Layer 3 of a small transformer language model trained on English Wikipedia (8 layers, counted from 0, width 128).
A neuron's activation on a vector x is SiLU(gate . x) times (in . x), where the dot is the dot product.

Input weights of the MLP neurons that the questions are about. A number n stands for (n - 500) times 0.0015.
n18 gate: 446 547 482 373 723 358 375 496 398 406 652 436 391 305 315 618 468 456 482 586 552 706 468 401 721 368 674 588 649 522 418 514 563 549 463 528 709 442 205 710 579 690 224 397 367 548 326 366 540 575 605 682 357 485 668 504 436 482 766 453 475 660 446 582 414 683 404 406 560 549 554 587 351 489 511 402 376 721 489 796 379 663 522 435 651 522 346 567 442 641 287 507 418 353 493 413 367 415 406 532 611 468 354 363 541 566 426 576 596 526 677 603 528 630 482 537 465 640 354 475 546 489 624 369 386 316 406 661
n38 gate: 481 390 508 223 333 307 345 652 422 718 408 592 553 466 492 444 512 429 339 593 541 409 629 575 461 592 557 374 584 316 446 845 523 496 342 629 473 611 579 591 299 338 407 492 743 520 414 477 361 365 398 500 538 445 371 566 354 652 540 512 270 296 555 231 755 368 504 535 626 530 465 341 253 523 436 617 516 651 492 565 369 477 698 718 368 548 602 368 598 462 546 383 527 496 632 352 539 275 282 399 681 534 358 683 524 395 629 746 653 241 508 279 493 315 793 319 527 605 379 663 549 548 508 496 519 571 609 590
n63 gate: 345 410 324 216 562 616 496 473 348 535 333 439 401 378 536 575 770 414 433 671 422 460 356 449 414 439 485 555 638 465 554 461 519 577 484 492 488 607 338 635 546 716 573 622 442 488 481 391 441 569 629 557 270 520 413 361 722 543 409 593 462 727 586 622 650 446 462 200 439 504 450 364 520 307 700 347 476 526 535 636 408 698 488 547 829 150 634 699 805 749 523 564 442 639 546 496 721 435 541 454 504 405 416 373 559 346 696 321 492 759 384 575 582 609 356 425 435 376 616 620 382 496 656 645 622 310 291 492
n109 gate: 537 511 352 643 547 602 586 643 327 467 654 316 385 572 538 433 595 400 645 542 405 324 453 481 603 464 666 411 551 718 554 471 247 654 392 532 602 636 459 525 416 351 344 644 555 567 485 643 369 478 485 424 449 711 543 617 599 441 204 329 655 692 360 373 576 420 193 529 666 588 631 419 522 256 696 477 363 660 459 622 736 676 478 423 398 549 600 391 382 564 669 301 449 681 383 489 588 496 560 398 533 594 344 466 635 624 571 540 550 604 328 470 398 457 382 563 327 485 678 463 375 343 500 381 630 676 708 504
n112 gate: 654 496 606 669 411 329 493 547 554 464 537 543 402 588 607 665 347 525 449 259 510 467 437 270 720 422 532 391 511 583 415 668 577 436 653 560 500 313 324 472 518 504 332 603 486 685 302 249 522 347 222 493 507 373 629 671 358 360 603 329 422 386 262 481 454 464 535 395 429 639 775 421 551 521 469 470 475 430 674 479 564 658 482 629 278 511 747 544 406 448 634 483 649 350 611 468 486 567 594 579 557 419 365 331 496 469 497 424 500 398 389 525 269 528 363 482 299 525 285 317 514 603 395 634 369 346 403 563
n147 gate: 396 429 295 507 585 481 481 418 575 619 473 430 377 401 263 595 714 515 462 528 546 515 554 526 395 357 452 485 471 354 405 481 536 816 432 710 596 835 641 655 552 555 448 613 496 639 481 496 405 504 358 361 482 519 475 289 345 441 329 574 701 744 507 428 511 481 544 866 646 450 815 678 702 692 583 365 470 323 556 449 313 675 583 634 552 313 255 615 668 511 467 622 393 587 482 504 452 547 320 660 500 394 636 451 546 504 478 493 398 447 422 353 471 652 500 395 478 548 369 600 613 477 571 343 676 401 704 590
n177 gate: 777 592 601 588 686 632 489 427 688 551 579 854 604 565 575 459 369 633 600 497 521 578 454 671 452 734 349 648 522 688 572 336 443 573 593 546 704 393 590 387 471 195 446 453 402 530 471 551 656 583 364 453 327 699 308 482 725 507 306 642 349 429 537 425 442 449 511 629 543 655 504 445 485 635 432 808 496 571 662 386 428 566 783 412 555 455 489 500 585 667 493 560 363 589 558 533 365 525 493 507 413 256 471 421 582 518 713 350 637 400 653 526 679 585 316 533 514 413 311 453 479 522 404 471 644 448 361 461
n179 gate: 314 716 370 555 787 532 611 407 453 484 663 607 451 508 420 512 454 426 429 500 399 639 720 453 602 569 569 327 504 245 746 446 553 610 520 382 752 533 707 394 589 535 496 420 539 437 484 908 211 431 418 473 512 253 443 693 374 589 806 720 477 540 352 492 438 539 232 262 362 425 496 422 390 755 666 520 461 349 602 451 250 469 563 457 612 576 441 472 500 500 477 477 515 557 508 500 574 683 647 512 373 397 381 480 536 316 424 668 515 520 597 453 392 364 523 421 382 353 436 710 443 305 429 760 542 579 333 685
n215 gate: 450 418 534 488 538 492 433 462 523 642 492 508 609 606 524 841 427 492 387 478 412 249 598 477 508 549 549 407 451 492 557 542 455 448 609 755 504 361 555 679 630 481 550 428 523 729 573 612 488 367 86 568 614 217 507 439 372 500 535 634 579 603 770 525 924 733 530 438 598 630 531 573 469 450 728 624 345 515 527 241 625 381 508 419 508 603 504 449 519 549 696 481 492 407 489 354 634 429 295 707 416 455 500 291 488 485 440 361 723 620 542 687 637 410 454 321 183 366 492 485 714 335 349 368 508 480 546 511
n233 gate: 496 496 263 531 333 472 531 511 316 542 387 470 649 432 559 356 367 608 431 507 248 636 399 326 638 440 226 373 436 662 636 584 559 196 488 351 348 467 562 633 417 549 424 553 466 604 519 523 516 651 554 696 259 573 533 629 500 454 492 584 421 500 504 838 701 371 553 481 676 540 352 454 381 454 589 313 442 370 465 835 500 538 461 416 690 453 546 233 581 686 788 544 696 563 470 592 546 119 493 668 496 357 613 402 414 482 240 443 575 558 496 380 467 574 519 434 324 485 480 359 452 562 404 444 737 519 416 537
n245 gate: 382 703 266 370 747 731 353 478 533 511 393 638 454 589 570 632 436 449 566 472 658 529 359 431 565 532 277 376 511 605 585 672 402 523 822 496 410 551 434 483 411 618 636 482 443 496 525 669 628 511 514 688 390 587 388 325 616 500 504 543 348 459 547 422 568 564 465 659 443 483 690 676 529 156 441 362 573 535 409 426 447 626 467 655 346 330 697 522 413 493 581 591 461 573 328 468 396 489 385 590 365 550 468 500 438 451 357 370 652 311 568 657 424 573 627 201 511 668 336 378 335 239 569 352 486 474 407 441
n268 gate: 353 705 414 300 476 286 524 520 199 588 427 347 613 441 778 350 547 372 468 500 550 504 535 678 500 692 665 496 351 460 461 583 635 525 447 636 345 394 524 685 219 622 476 367 595 520 472 424 626 500 532 551 594 548 643 528 571 607 704 290 335 541 823 582 623 619 500 508 355 700 337 619 331 413 279 550 766 407 524 504 563 261 480 408 508 504 508 353 540 178 504 438 528 326 540 329 687 368 585 309 528 668 370 337 528 685 434 472 500 464 476 621 542 519 400 649 445 805 628 297 605 581 307 633 578 191 528 558
n277 gate: 449 427 475 446 532 522 411 569 646 696 567 696 309 461 593 544 529 668 533 562 289 389 405 426 540 468 457 185 603 631 521 540 370 663 555 355 525 521 345 675 630 662 698 418 694 405 355 424 456 443 278 689 579 610 465 435 587 587 619 666 610 664 678 512 540 244 557 209 703 420 392 742 566 590 553 477 452 521 580 468 314 355 529 370 551 400 500 344 445 370 635 374 547 433 489 663 565 560 630 334 382 617 589 522 570 353 623 649 475 650 554 482 552 275 635 526 447 644 534 572 383 515 693 681 493 559 319 419
n307 gate: 451 458 445 519 261 690 427 703 530 357 346 355 544 485 616 439 627 266 580 522 450 703 456 416 625 463 426 321 437 617 459 717 584 476 893 493 380 703 297 515 324 597 541 352 440 511 586 526 573 262 368 611 481 371 529 418 543 489 485 380 574 600 353 484 388 496 248 655 548 457 507 339 651 399 555 672 546 456 489 522 396 421 504 440 444 438 420 589 716 551 441 631 429 332 526 782 522 463 536 549 418 566 311 562 239 435 230 323 389 443 616 698 666 704 689 496 563 575 512 631 350 473 625 456 759 615 545 336
n18 in: 415 549 380 537 319 197 606 389 567 563 568 270 558 540 393 432 415 399 376 411 298 428 366 492 470 507 591 575 445 347 416 349 698 360 364 377 522 412 564 486 412 360 445 464 338 350 415 489 470 566 347 332 504 522 331 419 427 459 189 765 653 523 611 572 592 445 544 317 569 454 323 481 366 603 630 542 272 410 597 261 595 511 583 470 629 644 391 420 414 529 460 604 636 651 261 396 415 464 643 518 551 474 705 420 334 468 633 556 409 238 367 677 468 241 485 575 573 592 412 604 677 356 668 522 580 765 533 356
n38 in: 412 429 533 290 518 454 500 552 315 681 549 496 360 326 568 436 577 608 180 592 317 369 475 451 552 696 638 571 359 593 369 522 475 461 702 496 434 776 635 400 624 551 434 562 804 418 323 610 485 471 585 485 442 675 375 423 339 607 353 562 558 572 378 623 482 731 591 459 522 464 581 482 407 713 518 489 288 589 493 662 500 482 500 482 368 485 660 545 596 371 598 361 485 711 504 316 386 705 664 302 460 634 365 722 673 400 307 533 514 563 334 642 571 575 363 369 410 515 511 489 676 504 448 475 330 233 463 350
n63 in: 613 420 467 610 632 570 508 587 815 545 334 344 648 641 407 465 519 276 309 641 243 188 423 623 371 388 574 393 664 367 623 556 507 496 465 401 395 521 569 460 384 470 507 593 470 626 447 515 423 451 534 496 500 508 361 489 524 368 593 459 537 422 659 369 474 391 299 416 389 183 658 326 549 267 562 634 454 277 489 548 530 636 392 530 602 558 473 395 633 294 437 588 280 478 432 462 707 437 606 330 354 407 619 972 454 672 599 401 437 248 519 584 348 430 682 508 507 703 508 564 544 450 481 608 351 458 538 471
n109 in: 635 496 504 493 603 430 551 603 210 528 682 426 611 528 493 438 231 547 414 500 646 500 420 659 607 489 528 547 496 536 735 298 652 541 478 545 401 578 631 359 330 465 507 626 458 594 625 464 547 525 425 577 714 791 576 599 559 468 518 196 490 566 325 315 574 645 609 572 353 445 582 365 493 472 389 526 554 462 475 542 732 550 471 753 642 405 428 471 586 448 668 531 433 624 458 514 518 535 348 358 409 566 507 591 511 476 621 479 479 525 486 518 360 203 761 540 123 518 746 557 542 529 457 503 332 387 340 559
n112 in: 540 489 493 489 406 523 441 391 763 449 600 435 347 400 761 574 453 504 618 566 653 496 489 271 358 529 550 379 618 515 536 493 440 401 567 826 660 583 377 521 670 468 269 464 486 386 631 511 559 392 412 468 500 614 592 511 436 475 355 442 486 735 391 315 680 254 328 580 296 745 667 493 379 373 242 538 540 355 592 606 471 431 678 409 493 619 397 280 709 397 553 423 500 595 569 475 681 632 366 569 525 403 572 280 329 380 486 606 307 522 525 563 552 564 544 614 586 457 526 496 536 259 419 318 411 255 482 384
n147 in: 535 819 524 281 521 428 543 243 598 580 436 459 622 401 404 621 573 570 479 583 533 681 643 673 472 233 462 560 394 479 356 583 598 431 479 422 354 609 550 412 614 424 462 479 652 525 514 479 546 434 587 370 448 384 628 524 312 531 532 562 247 297 605 481 559 514 551 510 657 517 708 695 665 611 422 460 458 443 605 466 483 524 458 416 355 422 504 657 405 527 619 429 386 578 666 754 625 476 375 406 538 476 503 354 496 561 463 734 319 560 465 518 357 723 416 268 538 607 457 448 517 525 314 490 545 482 715 803
n177 in: 441 338 493 526 548 435 470 560 691 522 485 202 471 218 435 610 459 451 681 575 283 709 584 451 365 463 339 391 621 447 540 344 543 344 455 525 463 648 584 316 663 707 589 489 567 526 321 489 534 541 470 397 430 489 453 430 213 600 530 681 493 576 668 500 522 396 390 466 548 464 504 727 530 474 413 364 406 265 500 565 548 448 420 500 537 737 168 351 365 453 705 421 338 460 426 295 533 624 233 600 574 474 688 389 447 720 540 451 449 425 604 542 579 352 541 564 515 574 477 615 533 211 230 339 537 766 593 464
n179 in: 523 650 444 371 409 500 326 143 542 473 298 361 660 336 465 426 568 661 538 325 485 554 229 338 427 691 522 435 601 351 339 474 352 460 581 496 708 684 814 544 402 568 394 549 338 769 565 530 543 549 657 489 481 515 467 379 152 629 426 715 526 477 492 627 515 474 519 500 459 401 648 534 561 712 304 575 465 618 209 700 609 660 430 508 470 590 238 566 653 459 489 496 165 673 330 504 348 537 419 390 440 399 594 644 259 574 574 508 455 481 454 512 474 456 580 446 429 398 390 614 567 465 381 489 332 426 576 467
n215 in: 430 440 493 534 445 561 549 470 653 366 280 346 380 456 691 462 349 496 402 390 692 511 591 557 500 580 438 519 613 556 390 367 417 360 576 471 211 447 481 576 482 566 323 387 500 508 493 522 878 522 444 229 518 598 489 585 543 437 458 589 518 447 165 396 408 467 507 183 398 564 374 537 474 567 435 407 658 493 624 543 577 415 663 537 622 473 466 359 264 565 504 651 482 550 485 284 433 449 453 226 529 372 691 435 447 608 695 601 460 31 507 873 464 579 392 707 617 570 431 526 449 534 504 540 555 508 537 478
n233 in: 364 414 406 814 393 382 413 662 474 445 519 591 468 689 322 504 625 589 593 447 461 237 471 646 389 653 369 437 547 426 686 437 382 434 410 399 540 500 300 675 463 335 493 373 562 511 522 441 372 397 296 675 416 586 496 478 385 552 492 577 369 345 293 819 518 438 322 441 631 589 136 496 511 434 550 373 485 776 485 676 471 537 402 500 691 587 631 652 634 245 496 550 540 518 438 482 680 518 468 489 584 689 507 610 590 404 400 504 348 638 677 594 525 529 493 205 565 731 435 482 532 572 418 565 544 700 677 482
n245 in: 451 528 337 475 801 424 360 409 574 423 522 413 438 808 652 461 490 493 624 497 618 418 390 414 447 593 368 351 313 415 420 496 592 367 479 507 416 487 593 360 469 601 622 386 654 390 570 496 386 716 493 493 385 521 551 315 496 433 594 273 676 753 398 591 399 325 469 468 261 581 458 423 344 360 459 416 539 323 376 617 451 655 543 482 465 583 617 316 369 503 472 446 580 520 794 377 377 455 524 475 427 497 656 450 464 360 404 482 545 496 374 496 551 203 482 407 296 682 358 461 538 367 259 662 552 597 472 435
n268 in: 355 303 699 404 534 812 558 309 596 687 707 485 403 598 316 508 462 488 624 566 595 613 515 477 619 515 444 434 617 731 383 519 478 400 663 690 492 398 504 596 663 432 583 677 382 713 412 852 321 625 504 319 610 817 578 485 373 527 469 481 609 555 565 496 697 523 334 523 756 305 409 611 461 439 374 580 685 441 419 507 610 466 722 423 454 637 326 476 496 619 350 715 432 433 519 626 511 537 333 351 485 395 455 543 406 419 507 799 402 624 420 469 430 574 538 566 496 409 626 691 407 480 296 162 594 504 523 522
n277 in: 493 589 583 146 540 561 511 511 570 294 530 333 381 500 466 571 518 559 500 578 553 466 432 507 726 551 344 649 558 537 358 511 360 268 650 568 404 752 508 636 500 518 376 417 591 269 647 448 478 423 374 493 485 619 400 482 412 437 425 350 612 315 437 321 412 654 565 652 435 496 419 334 507 573 493 381 500 629 381 734 525 496 384 430 379 511 369 500 570 486 518 557 697 532 365 459 687 630 539 739 267 522 409 768 436 586 507 670 514 377 489 623 489 482 411 429 221 449 241 489 536 199 700 641 424 196 669 404
n307 in: 387 668 388 781 349 316 608 606 489 470 690 552 433 470 683 631 349 256 600 413 409 689 507 496 569 724 463 442 634 489 545 545 739 472 616 574 421 256 457 364 673 485 508 537 504 247 564 636 604 564 222 519 504 672 474 413 749 712 500 447 593 628 424 430 440 602 347 770 664 569 308 405 500 519 474 630 504 500 508 585 455 633 546 341 451 617 435 387 531 493 530 720 500 419 609 424 432 548 518 303 436 381 526 647 368 460 367 671 258 649 606 343 587 577 454 604 645 568 296 818 474 403 538 638 694 666 390 617

Each question shows a token from some text and the vector x that enters the MLP there. A number n stands for (n - 500) times 0.0075.

"1": 456 432 570 421 391 585 565 597 548 412 748 441 693 677 496 461 566 641 448 401 785 475 552 631 412 505 671 689 605 462 394 497 602 349 565 330 322 404 563 441 567 549 523 473 307 524 465 406 563 333 561 489 458 515 477 339 572 359 479 586 348 545 521 306 466 483 521 355 534 416 366 615 459 547 315 434 317 515 425 423 418 482 451 640 298 633 303 513 567 329 303 564 525 710 512 299 429 428 666 452 506 421 370 470 646 448 524 521 508 532 648 542 435 403 458 441 591 595 605 503 458 509 496 624 577 559 670 508
The most active neuron and its activation: n112, at about 0.44

"in": 347 486 499 426 312 529 678 385 448 451 499 550 611 536 468 562 279 547 492 267 528 409 460 669 352 482 459 512 569 414 331 424 537 378 520 474 411 445 414 502 524 503 446 503 400 461 444 514 625 417 609 553 470 482 454 447 492 233 558 653 258 671 542 344 482 498 502 437 645 614 435 520 488 645 471 495 474 444 526 342 557 275 502 595 277 393 594 568 516 459 312 550 528 887 560 400 506 427 538 578 623 382 451 597 484 331 260 499 484 520 523 419 281 417 431 514 546 463 552 646 646 329 613 544 457 714 459 366
The most active neuron and its activation: n63, at about 0.39

" his": 504 442 532 410 566 592 609 571 531 528 607 451 461 645 532 487 415 533 664 345 717 422 489 551 461 540 548 406 472 639 455 506 572 346 498 276 564 498 654 462 498 658 602 556 517 448 596 635 604 491 402 523 353 420 509 466 468 294 569 464 423 526 645 212 692 610 484 529 476 379 641 606 408 523 408 338 396 467 547 712 504 418 440 403 531 564 477 616 447 474 518 588 441 630 565 413 445 439 733 361 572 503 457 672 729 607 378 502 573 577 585 441 407 403 463 612 628 455 509 347 484 530 505 534 490 554 569 250
Which of these neurons fires most? n245

"enn": 497 407 500 517 537 583 551 480 544 375 543 646 490 467 625 553 731 547 528 307 628 442 476 604 582 474 564 487 452 387 375 195 454 407 407 516 565 419 566 536 576 596 524 408 592 514 642 404 554 298 523 544 474 296 355 268 405 319 614 505 414 723 514 325 425 481 368 497 363 448 356 636 433 590 457 427 345 566 479 441 637 258 493 491 467 478 460 567 547 341 415 497 424 503 643 501 411 432 632 490 552 281 454 622 357 560 431 593 576 589 503 499 282 425 569 387 356 290 603 525 423 458 642 575 573 486 692 447
Which two neurons fire most, strongest first? n179, n277

" |": 452 521 637 514 507 498 490 562 457 535 660 527 709 645 558 385 583 639 624 440 532 285 512 592 499 468 377 647 666 500 357 560 646 285 510 472 320 350 568 660 439 483 598 510 498 210 482 480 643 419 514 474 519 522 551 411 465 212 502 461 567 524 495 279 598 478 526 590 475 430 493 533 467 653 551 343 291 635 440 548 414 493 534 457 553 585 400 482 517 433 450 529 423 599 460 511 631 378 679 464 592 466 445 400 611 492 375 348 491 616 551 381 263 480 354 411 587 482 555 579 523 333 597 443 565 520 527 449
Which of these neurons fires most? n233

"ance": 441 469 457 382 525 488 593 433 513 454 613 393 579 487 643 501 392 556 499 304 641 369 422 502 380 348 546 446 660 402 375 67 544 377 587 369 405 444 571 666 473 348 315 395 411 387 362 449 513 432 534 652 384 514 387 456 514 283 513 447 310 614 460 426 556 485 614 454 498 382 476 554 492 613 322 395 499 547 472 575 517 415 644 510 431 485 538 782 433 465 361 456 476 693 619 384 295 561 605 457 554 294 487 495 566 479 303 481 404 479 606 411 395 316 582 539 443 321 611 634 449 278 535 647 470 572 511 451
The most active neuron and its activation: n179, at about 2.1

"and": 414 425 547 471 472 472 598 618 354 612 578 550 528 530 412 515 529 429 586 345 626 494 621 521 467 571 510 437 524 658 398 478 516 356 631 501 170 473 548 395 519 528 447 355 549 601 701 576 652 615 640 463 731 360 367 289 469 258 564 504 477 631 678 381 486 476 616 618 495 301 558 721 509 667 347 427 442 570 377 414 442 458 524 443 618 507 521 552 602 491 426 427 389 466 498 531 427 394 680 492 341 462 369 545 449 411 449 347 405 411 539 303 420 306 453 448 444 206 530 413 513 416 738 500 490 441 482 498
Which of these neurons fires most? n233

"\n": 423 356 575 399 508 564 461 512 546 545 441 462 588 598 608 388 381 759 359 534 456 479 416 563 484 597 634 384 567 406 527 544 453 370 704 215 562 615 435 477 610 603 487 609 478 319 564 347 575 465 534 539 470 367 564 435 445 383 527 599 609 576 661 338 624 354 488 553 379 559 505 510 484 515 420 350 403 700 488 712 485 500 495 498 534 542 468 574 610 461 581 575 472 527 628 578 481 457 739 502 476 311 510 473 743 321 402 432 538 634 755 472 307 417 373 410 601 333 617 496 741 477 444 525 531 478 542 460
Which two neurons fire most, strongest first? n277, n233

" the": 496 550 487 350 566 620 610 438 532 481 630 485 533 676 534 430 386 492 462 369 628 500 536 581 560 688 478 421 508 531 424 568 552 436 484 413 611 536 655 536 539 631 499 537 513 513 526 615 631 698 524 518 403 515 514 412 455 238 587 564 382 548 571 211 604 506 483 504 521 411 534 597 478 456 405 320 473 450 612 618 452 328 481 550 488 558 464 601 543 415 571 546 365 597 536 449 441 473 656 368 612 520 311 611 833 494 410 527 495 587 608 413 211 486 421 541 591 464 533 472 506 555 518 452 498 502 603 281
Which of these neurons fires most? n268

" ": 470 399 588 463 527 470 439 533 569 561 591 509 772 427 524 339 468 563 439 453 702 470 512 509 432 381 398 529 563 661 374 484 667 280 548 262 408 365 504 485 510 537 710 582 571 388 467 505 617 491 570 378 526 544 469 462 424 310 457 617 476 560 587 335 416 560 503 613 452 296 608 610 466 504 363 347 336 776 480 509 476 471 588 470 395 540 458 519 513 515 556 546 424 669 434 516 622 395 571 522 578 377 296 586 619 422 295 422 372 667 735 397 358 533 337 478 586 484 643 534 623 436 586 471 673 562 542 567
Which of these neurons fires most? n112

"ouse": 409 450 568 490 562 441 513 493 506 484 516 497 541 498 556 538 476 706 595 84 665 393 511 534 398 574 617 594 565 607 421 385 599 362 432 199 526 427 583 460 303 666 468 497 381 535 490 483 430 535 598 511 402 488 418 247 422 259 578 434 339 589 533 398 432 531 527 529 450 408 507 437 528 583 402 447 345 459 439 605 490 384 538 391 568 501 555 704 619 421 470 491 272 647 604 282 497 438 667 305 374 450 425 430 635 379 233 437 453 407 566 406 388 363 469 482 663 348 470 527 428 311 536 539 449 567 554 540
Which of these neurons fires most? n179

"al": 392 434 439 496 467 526 509 485 568 516 519 402 564 523 510 447 363 452 426 297 697 329 656 660 417 543 301 552 522 652 422 502 509 340 534 321 343 541 626 630 626 425 447 471 516 539 647 402 486 524 687 548 590 533 598 467 393 316 363 503 379 558 636 440 467 348 577 409 742 455 505 508 540 504 305 452 317 550 594 583 533 384 508 430 468 612 729 429 468 413 502 481 407 677 498 364 495 553 612 423 702 612 377 619 552 616 446 418 284 479 528 215 373 445 282 477 544 276 442 542 540 430 656 460 463 671 549 392
Which two neurons fire most, strongest first? n38, n233

",": 403 292 503 432 419 548 455 461 546 420 594 419 663 612 447 427 501 507 603 236 576 601 546 519 549 546 464 677 527 430 345 526 471 449 394 366 418 458 516 577 600 527 478 531 473 280 469 482 525 475 518 511 343 270 578 289 539 336 571 433 614 478 514 244 587 475 491 586 580 381 519 558 423 391 412 432 339 418 586 494 640 309 598 562 522 581 461 521 578 373 518 582 408 734 612 527 408 358 534 315 483 416 381 434 702 557 453 494 511 508 610 590 426 475 417 433 666 324 662 512 493 342 429 572 533 545 677 306
The three highest activations, in order: n233, n179, n38

" O": 470 442 411 385 442 711 479 577 559 534 418 455 545 617 519 377 383 616 405 246 686 463 449 641 555 546 562 535 430 534 408 327 388 322 452 300 337 416 488 589 584 606 500 492 482 392 502 373 628 580 492 537 490 594 453 426 459 394 569 563 541 594 499 202 530 489 540 615 448 334 569 500 334 684 409 201 444 492 461 540 437 425 469 500 511 650 391 526 514 454 587 488 509 621 501 517 585 449 671 510 595 430 555 641 584 538 480 414 341 691 638 581 406 466 314 479 585 407 708 607 528 428 650 482 557 441 496 547
Which of these neurons fires most? n277

" for": 513 500 535 403 443 500 528 509 561 524 498 541 612 482 581 231 482 548 536 315 509 517 517 515 410 560 680 477 568 645 447 589 555 415 438 239 365 532 518 521 649 504 457 575 617 416 530 543 683 488 577 594 491 478 643 439 428 336 552 371 569 576 550 183 669 483 596 614 460 536 602 565 363 586 472 371 398 458 563 522 365 384 551 474 477 603 420 582 412 530 501 403 461 663 441 434 384 595 676 259 663 670 441 590 636 692 415 386 409 621 606 510 379 267 478 410 476 383 625 553 445 539 599 411 439 548 562 391
Which two neurons fire most, strongest first? n109, n38

"3": 447 354 531 580 439 618 614 640 557 358 717 445 697 594 480 414 524 545 454 430 776 472 410 550 494 392 508 694 725 489 343 482 623 420 410 380 338 423 568 501 560 660 475 512 473 478 449 495 655 479 587 447 578 497 456 367 482 358 537 610 281 433 509 337 350 485 552 476 531 410 286 446 420 513 359 449 401 526 438 425 375 403 488 569 330 641 380 595 565 457 397 480 555 707 707 334 330 443 468 378 501 484 389 419 698 525 484 418 431 554 628 498 467 546 516 353 708 459 552 575 389 586 484 677 568 564 733 429
Which of these neurons fires most? n112

" s": 512 428 469 396 655 479 371 449 563 531 446 487 548 485 534 397 472 551 424 299 692 353 486 476 434 482 417 380 437 681 301 604 590 279 467 435 393 481 505 568 608 605 596 581 364 450 483 474 609 512 465 336 501 490 294 327 526 327 513 637 405 616 502 232 562 424 552 661 442 456 552 627 390 559 268 441 355 503 589 465 523 421 583 505 536 483 484 583 610 516 488 424 362 626 576 410 579 639 726 395 523 568 495 555 679 492 408 443 557 497 672 468 213 447 384 555 583 516 548 497 504 439 531 415 671 536 651 441
The three highest activations, in order: n245, n147, n177

"7": 420 490 529 379 366 695 528 477 529 421 652 446 775 639 563 440 550 526 492 509 683 423 525 579 484 458 586 575 523 656 488 377 569 347 598 208 486 472 579 519 595 584 476 577 350 609 432 420 619 479 541 469 576 506 436 344 485 406 488 386 407 618 542 332 487 502 517 382 552 373 373 500 458 455 271 489 408 639 430 433 479 358 408 501 500 745 448 427 440 372 384 617 576 765 620 357 469 390 632 398 542 475 426 341 753 458 551 374 404 577 618 537 313 358 399 446 694 511 593 414 407 479 571 529 661 435 511 444
The most active neuron and its activation: n268, at about 2.4

" of": 408 434 502 441 451 522 416 498 547 527 595 409 614 592 596 315 431 575 511 202 618 490 542 540 436 617 636 339 584 651 447 549 687 428 549 362 513 442 494 528 585 486 317 552 574 354 555 587 578 473 484 495 416 428 623 352 455 474 594 410 447 569 634 274 592 510 353 512 517 592 534 532 495 480 576 295 407 510 509 518 395 293 498 506 578 603 616 509 591 537 529 554 451 660 639 529 491 449 657 357 655 560 628 412 691 658 335 517 347 704 556 495 361 334 500 451 487 409 663 609 522 554 562 383 397 538 680 340
Which of these neurons fires most? n268

"or": 474 350 662 570 443 702 573 506 573 515 627 427 588 435 567 377 568 639 473 233 532 468 374 445 606 555 626 643 672 541 417 197 470 511 464 555 374 456 410 512 674 456 419 460 530 582 461 511 505 289 488 640 352 481 251 415 549 506 467 518 339 654 390 412 264 569 573 501 572 415 463 574 375 517 464 396 499 539 319 488 551 437 607 624 494 437 296 544 620 461 410 475 477 537 741 422 337 483 592 424 628 430 423 516 396 413 436 378 388 522 534 482 216 328 441 520 349 347 603 572 420 423 455 550 379 721 359 454
The most active neuron and its activation: n147, at about 0.94

" N": 526 408 373 412 521 645 607 369 586 501 490 467 557 421 494 553 470 398 393 440 516 603 560 674 363 423 480 437 615 529 481 472 530 263 435 388 489 468 516 677 670 502 637 481 433 471 521 507 675 393 466 365 694 432 381 474 467 409 496 454 391 622 523 247 471 570 518 594 466 453 345 510 483 559 301 310 361 509 544 431 532 400 408 535 475 591 270 577 671 521 393 507 432 584 508 407 476 403 628 426 669 432 379 739 528 363 546 546 546 581 683 509 247 484 347 613 506 659 634 627 446 357 560 588 547 572 662 476
Which two neurons fire most, strongest first? n245, n147

"ers": 612 379 456 410 370 670 540 470 465 299 606 356 475 440 491 435 633 609 524 249 608 405 433 579 446 536 749 573 579 636 378 326 600 442 448 407 401 399 560 583 738 594 577 434 282 436 478 361 544 304 489 490 381 410 462 384 383 350 529 494 356 627 540 462 548 557 449 563 516 320 451 639 481 553 415 334 360 504 547 623 414 550 693 489 442 569 547 606 651 406 475 495 444 540 590 507 526 484 685 366 532 601 410 408 534 727 322 607 441 546 603 455 230 136 581 544 511 436 584 674 493 486 518 454 479 420 460 446
The most active neuron and its activation: n18, at about 1.5

"==": 600 467 556 449 326 667 442 469 523 480 614 651 635 564 454 335 389 647 576 245 375 462 476 549 563 698 629 437 430 560 447 458 559 372 649 389 514 455 615 536 621 613 506 572 328 333 553 472 687 489 553 470 528 434 542 487 458 365 528 633 513 547 425 309 725 720 361 571 333 410 488 625 491 474 357 329 333 706 467 514 350 481 640 549 548 621 501 736 667 437 462 403 545 611 545 574 472 477 569 552 544 493 358 519 618 578 517 375 455 540 638 467 252 270 441 429 530 450 588 619 359 397 432 571 448 564 505 521
The most active neuron and its activation: n179, at about 3.7

" and": 471 493 626 420 568 473 471 579 456 476 550 568 539 637 509 377 493 512 466 151 567 566 479 511 359 611 544 542 495 557 441 642 589 342 558 343 514 353 534 570 596 455 524 561 451 423 311 516 589 340 505 492 375 369 503 479 369 443 577 441 444 542 662 210 725 546 549 691 476 509 579 516 457 468 476 369 345 511 559 612 607 493 516 482 531 543 505 466 485 586 546 414 330 602 402 556 444 487 599 480 449 552 339 600 688 581 320 442 583 658 480 304 374 352 541 514 639 279 427 503 551 372 517 467 541 487 658 381
Which of these neurons fires most? n38

"4": 609 437 441 531 484 619 511 629 510 444 710 454 512 578 535 420 565 556 581 405 653 400 424 582 484 322 652 633 515 564 445 608 679 370 459 290 250 587 541 598 549 583 605 479 284 472 341 538 710 552 574 435 696 476 480 504 544 287 553 601 311 479 568 284 396 593 414 487 613 408 404 552 445 620 346 396 323 459 517 435 486 301 461 459 529 600 318 631 573 556 448 583 507 764 575 370 348 346 538 329 608 482 380 434 504 538 409 540 414 574 592 467 416 568 477 406 665 467 588 638 458 478 533 612 537 436 603 415
The three highest activations, in order: n245, n18, n112

" F": 552 454 446 436 461 631 377 472 497 486 516 575 559 529 526 375 490 530 578 216 690 513 510 458 493 499 527 515 536 697 333 431 510 206 337 509 429 441 465 530 620 574 720 483 318 540 472 376 538 435 418 610 478 478 500 435 522 358 616 624 456 549 533 297 516 456 548 555 311 356 486 545 582 553 396 430 448 677 472 537 608 276 459 503 577 580 408 637 511 573 459 445 364 492 647 495 514 494 736 550 556 376 593 558 599 511 561 462 514 612 621 520 218 318 327 592 376 478 580 600 548 492 691 589 507 482 615 350
Which of these neurons fires most? n277